Layer 5 of a small transformer language model trained on English Wikipedia (9 layers, counted from 0, width 64). Numbers have three digits each and are written without spaces.
A neuron's activation on a vector x is squared ReLU(weights . x), where the dot is the dot product.

Input weights of the MLP neurons that the questions are about. A number n stands for (n - 500) times 0.0013.
n1: 387458549379636533512680450344531641518522549485430527604716460577561554495264476586470590440529515570487441392437538479575505533429344469407484550686368449397441571499363494476564630488580464
n22: 298400632561650441591422615377588402736538711513675346269493588487662394759513587420370388596671583536572298600420621691518294501411551432653626382341412660408604462406442432721201643558610424
n33: 654473479441618511725333619232505457781354491183249425921604631380521570089606587358566474689547495195437575485408502403800452611490370388482754580444699383461104437456552564594521389506745437
n34: 799670821441530631309554553547474707676532367412555439543570529362508296285626415424883546474332574341467373372614411427341713410587523297396787626416527531481475254441553607411603409537488460
n45: 489352703467411426375523563559598403469551576389622587430635650506507434373373548350416465487695450484444374681358664424417501651522549383386427549589545530480569551416553578602685506488555517
n55: 364480666477613344640481559447668349409380181524659840669540462309692586467610649521395528639399581467567483369576283477223559572427514429302359504135563526562564452672513706359590464246677601
n56: 336552392164545237534685564431585597411384282635636374440468680702606549360296540485582566342424749739676737440192421692550324521708506293476624270429397471541514514643482510794429529576709536
n61: 571349377499684650789643654559191614598385681434429521738548587354458516479687268429678279583476520432506526581784384508528333490427618469439511361498667606583343263453438531385588495442568531
n66: 514550570532567594579567602424572294588531489593457431430473547442519412601535584409497569621530485426496384619477385576562355640424604441517603442543409402432463462381566489612561343571427640
n67: 654500614613665360656332580481547266606467345553458379295604530471732537605384522513372371387267274546409561554640627553468651608244513352580584486195545655594500557377848470128388620536604624
n75: 511600526304492567441475494353515557497552536450623330522652465450428549478408388525350403554581564393503449472469639535388533531532630509587419468718451528550378346542483411641421473583633440
n86: 653395345436323634529542393150597665387670487544354443720579599534609487431571317578616411466423401386512438377522403613495621287574597574569611617513618548520541338572382625422344397426498644
n105: 532460574612589550434469445556289512408785406360411429620408543229498216527637538413392568677396510441704472311521441632637548452490424453475681470449675555445677586494425380628451542521505433
n106: 567534548471374317596537318328563766208538503238444242296447539361569242453492622680523512349663611724583576487360534474242439654423572593529380395510663693840675389534460834316445575515627529
n115: 156453525530684397654563782365696128589404356537581474390644521468626457635483833493477580499298597386634440421187560800466546433412398540537729495543537421454460143515258726574573585454333522
n117: 314410335425505294339461463384484985425735778717337752326523302626685407574662458487298280302344541676178567663353552529544594425520636435619356603491536275542500690510579509323440205462737460
n122: 492237593339621491651590705453459332395375412724599543316499705395485707435482566438434670464509346527411586736483523496491559828418361602494479281523589120460411199418752723564578324550766482
n134: 407562575536288606640596540447066536421630427296710442646626739394459595562419781379659619439625823441562197429278632308342542533624408700644400577782633248462587575236594277502304462474393607
n147: 342487603660559426562298467603115516491621749562506465485332788719561282430533323466440541274569542459557555638498652590438452568620783774309626422360549782434507494263391604357551425343415410
n161: 400607319704412327686501543590408385483505554569420450398562480431481519474504483313583774319395653735610467540383411733439340550541545310508496564279569785409268193849522471398474431760361288
n164: 288331544545501571387362357553600744460349504425578390503624495619498576678509696355481292468380592559431376215478569624421431574325534630524684565391634704685407446395748498311453430678383331
n167: 365522556622432566625303575619377538366525515562289436586578579406494610742594524317414517456384518625300520317575542737712504453544381433498658302601404468360518477407593644506465623149293470
n181: 747548605505605452569365779509496720261525486479583571534401640523494635329378235374496737395308225727537798655461365647465381718445395432448471444722692285483504518442324424506529410554537463
n185: 604787511476526457399721330654524120469504650678531671378314459376907392484586734511375487600393762450631509492517352731325309540363452463425563433395674566293735600526425524399401565618488464
n190: 523501403388275289209789299439155428664571340458664423512480598349464356559340427677520436460287703406400413513558824549522741482286473545648669460645608537300510702545268370703561461380654640
n194: 607425639755309607126470373784512657445481562600384389536611368492716259566628392443540711693561684422610430543480555145355822420493675728635709660296400450518399356666414336493312637294558283
n198: 706497434534370650493369401557359386402665609661548602491496379494597662319462486575304610566219470657485595564572416487647488541547452565483456470644540457585679495517418587457535195663302572
n207: 764348483469400554367453449449555657431410236501219670432426626453655532487565287632546455526628585495397490550571676629684442403720495585443573421513615344559225678505599337639418381209737503
n214: 489495529597341606530503450623458492450393440623535465516574472476630348690554454272509411527375502438573449492277733495524403495551519421595545498394695595472676609563642431416498436566350637
n233: 572813420492394620424437600509243472328431576524516737575272398658276395441531489666407713658480548378429606665659275374663496687562596596602386274500369386609440486308619570366405453412347471
n237: 660448699488346610558300561584532242676560504588393421539418612277394618572556497634445388689454521423542379461350538576698718635461616586539673337382164294599415608437528444472501486386327503
n252: 703397846285483425528257733503342506666546516427370646551435412263520544365545557324394598610686598542431561402496663332414625492218256550627534434511270529411651487613329509584294598593540517

Each question shows a token from some text and the vector x that enters the MLP there. A number n stands for (n - 500) times 0.012.

"ran": 371709528491567712611547467619493369531620524529494483427473562520437440568640309266353429352634379374492679520764615204594428427472560522562318695587327320425370714528459557413562592461390547
The three highest activations, in order: n233, n147, n167

"L": 573698362520638509619571537680594372496493525472462383445454412623395481617460438503388398729818159317422399387629460312554226409529336593563493559631446540495505616646404596559520592432444487
The three highest activations, in order: n233, n66, n22

"qu": 449515481479616643443459230483645342639501427542756398404530498481386337543518199564476384596795361545415640562466518392539535402358385496417234527670329411566671620622542688545572435561520612
Which neuron lights up most? n45

"2 ": 421543423473644655618578408713409512550554335269693409472384540627459505518565256397316562653732498418569601382496514501316480440543417422479498455483373312498676627708566539501619336633410513
Which neuron lights up most? n105

"St": 447585509668610451455690462550643447536396508571532399343423451573461512608543430493487499698589162193672393248626536270632396303556490491556368560615503514439411735583661657553420465604391395
The most active neuron and its activation: n214, at about 1.8

"ic": 339610488617566643489447527563603514627603538438556562310583626551375476636716355450354537519646300329460543289563512355393398384282366556368278681366477676446353534602503462632497411746584670
Which neuron lights up most? n22

"ir": 484710321641475553607584535536685537383744439572578346310402626597329647660649445449348510585407188435532474470627534330540342359384432599363273475488441433415638626594529588659540576483431437
Which neuron lights up most? n167

"a ": 374665475367725711554511472774417490609569212385600383513474492713401622484565437408524329540552315467585598532454530519474425374502501521422399552503360448383471547747463470576533461451518454
Which neuron lights up most? n56

"| ": 461550436589624613474472528783621447589551229220505508419451390625282539530500411505461419418624300398570547473527579557434409440558464597478513603551380191444661455697515505629560463579525592
The two highest activations, in order: n181, n115

"i": 417559517727626537369614419659536514636558435409596309416472520570228465478795403704551513527372251498550514471508418370586408390365522685398386468265338570475471731538542462529714536399432665
The most active neuron and its activation: n237, at about 3.2

"D": 536772569538708461520609433510475484538467508472436302355470355718584526622539340579363380701773166487391508442459613445566380415461411423543319762558426289444528604621493598452514504500504401
Which neuron lights up most? n117

"r": 474565335565496365556644428702534545490590477718393371543549605578305507463520423524477410591397298378588382364622569350540477303443255619625292671558392528278663514571628477621719566487294613
Which neuron lights up most? n190

"Be": 559603319500683554503481352489593488634781460402650463341442439579492557566609354520375401600581135596463494471525406359689312213414381530578593531468464467377636551627520729534421489551468626
Which neuron lights up most? n198

"al": 619505554605636537637745415603617484606499499527494289311611618599254514483413421673290465477669178376551508402685639293493363387478482639482240401460434435494541589535468525448724413498470500
The two highest activations, in order: n122, n1

"re": 522453363422655547508488383512693500545717514413551441399392503612265436516822515536427452485703433324525583621563671248634566345498422561587390503394384425333355463601598648533494616356276627
The three highest activations, in order: n233, n194, n237

"s": 508612281370591534662535268627474490537439526353488529464349570651295403433824525488465417558639183510483606396573509368576447442465328476539379666551347452534658608576601370655733551546481415
Which neuron lights up most? n233

"a": 457560569646567450595500431591567482697550413485404498370455512609229434538835407519472394583523391500611636411714475298559282355407564640420398600736283345350530595513492424490716514372446578
The most active neuron and its activation: n61, at about 1.8

"and ": 395488502473591576569537454590365403711530219397523437516389488684354565524592419434409376406641306468670518478446570389530541496533366648479539475508489463406536445863539555681510441526421498
The most active neuron and its activation: n252, at about 1.9

", ": 459550473517556678563639452628463345586514231315536555429303466682400497575625383485543381434578374377588448449550538381523441509574435636581463449551419369399578405833536560678504506416445582
The three highest activations, in order: n190, n207, n233

"vis": 304581504605542570543613344439563391463563518631362297459637601598239551650538585383320450647600342364490554470630668355382476384411413717487224630649480347275617643482466480672498555593389597
Which neuron lights up most? n134

"ack ": 454472474536670584471624475580490496531463193367509480449394578669427491532568408492461421543585574419586413411555624363343403421653427503458530560409501392449555557883548546643602397455386524
The two highest activations, in order: n55, n207

"of": 513767285575574528491775271443553446479508448571671397363414573502365496472466481411406496361764366312486689501528613507504259475545406624252539592434447547331656635632605579480550444524474615
Which neuron lights up most? n185

"is": 334421310442566552691611512514577424523552551391388333429419711522317593638727541511506377622609581397535661203604454401543533357503472679452227545576423457324387540414572610687582342463692559
Which neuron lights up most? n33

"play": 474458330424562514689573374581640541575590485449563398328414598484390515509731568389355458666570327372508547433517549425519495360592401633438490592514401196246432769638581709666493335653418591
Which neuron lights up most? n122

"|": 412619520484608568393645481508664521599632383326643403375397470708314610428596436353503204339627416452546522415523749441451469371480612553512438600596321280400646623545400604623461528565377648
The most active neuron and its activation: n75, at about 3.1

"old ": 470521494530678555467605410680365504550559176419528570422454474666369477501530398447542396611478482387604480370550586289415424477646532509440460596439580465437496570862547558576586471390386513
Which neuron lights up most? n55

"ob": 394641314533502566224606400404575478589673512418492383455419619531436614676767500398447433537607430335436578292465498531419293610529423464423362678409322539358620484655663503689647471598440657
The most active neuron and its activation: n66, at about 2.8

"===": 448608521620647655593599411645571583498584388336495610445478465672398563578549425470447330342691311335637453329592563645420518469568494409438494587610180211531317468661503609575369428557394567
Which neuron lights up most? n75

"Ch": 536515505532629584529598251611551416482619482360534283466484303545462502601543377424485558586760250449439578456532561302648188440505550337696495698491296469387564628674509579583648475404482547
Which neuron lights up most? n66

"ass": 484608494425702538464529489379631374431747569404461456497319600574286487513620414389483271591560293428546533393571594383626358379331544445392439723389566414442735461600731510562696376650461581
The most active neuron and its activation: n105, at about 3.8

"ag": 412633502520570416555787415484571418363611439579482153440510479492497593808530402431445446496591448490479514435585605307568241469492435473303268660423384516410666500635618445558632434675536677
The most active neuron and its activation: n214, at about 5.1

"as": 463671376595588515486549483417554407623393448527399172475409609540533674631614443480295454476609376628620645214687457445538304353372457543408408674345439315460663546574628535483633447675495658
The most active neuron and its activation: n67, at about 6.5

".": 467692435427652488481663447506655527756501409326550364330313552567371578613480276438423495400504396450581389264636583591391414419534532609550427770382363592409641462619547607612574370583375585
Which neuron lights up most? n34

"en": 456898668571632561506503449603478500584667516435440299431401666637539446369595417374515568551394216436435708383535467324411375481507573671469342399496363439418454672643464431531632491408421648
Which neuron lights up most? n147

"202": 278644452451645621624427325573722447581569421381804401504466511674254448480410388502483348596777396403424348575473700368442480501379404650361439705449526357436577590550563564551440460503454601
The two highest activations, in order: n45, n134

"t ": 383552478497642598487568443574491462562536163405598382334381673627393571573619412434418434548538525425584343401494578539386349347551453559527565582381561488401543516809586577610598422475450587
The three highest activations, in order: n115, n214, n56

"t": 439586556420526469525811411600555400454522415516498408364512772531529418454768530456391444604720257324445498291512538360389464378422576611619354782451408533500538498499482428654663400528309711
Which neuron lights up most? n66

"az": 310525354578395504416697361523556561600579391386444371436626685510459605604546499459455231507557348483604503366770561354641358341350408572484395566395335518499740473507583657660576416657418705
The most active neuron and its activation: n164, at about 3.7

"23": 487615530552552520664621393683628569590641369315532472396333387659420530498517145430403650630762267420635560472444653477509452449318448628435364583420453409506521633598500497500537282591469501
Which neuron lights up most? n181

"b": 522652390520449436537566493432608483587520447358488407493487630640448606549644527502435445581602350345281667352377499512430325296463427528416350707332352650438726528700538593794582441426381650
The most active neuron and its activation: n86, at about 2.2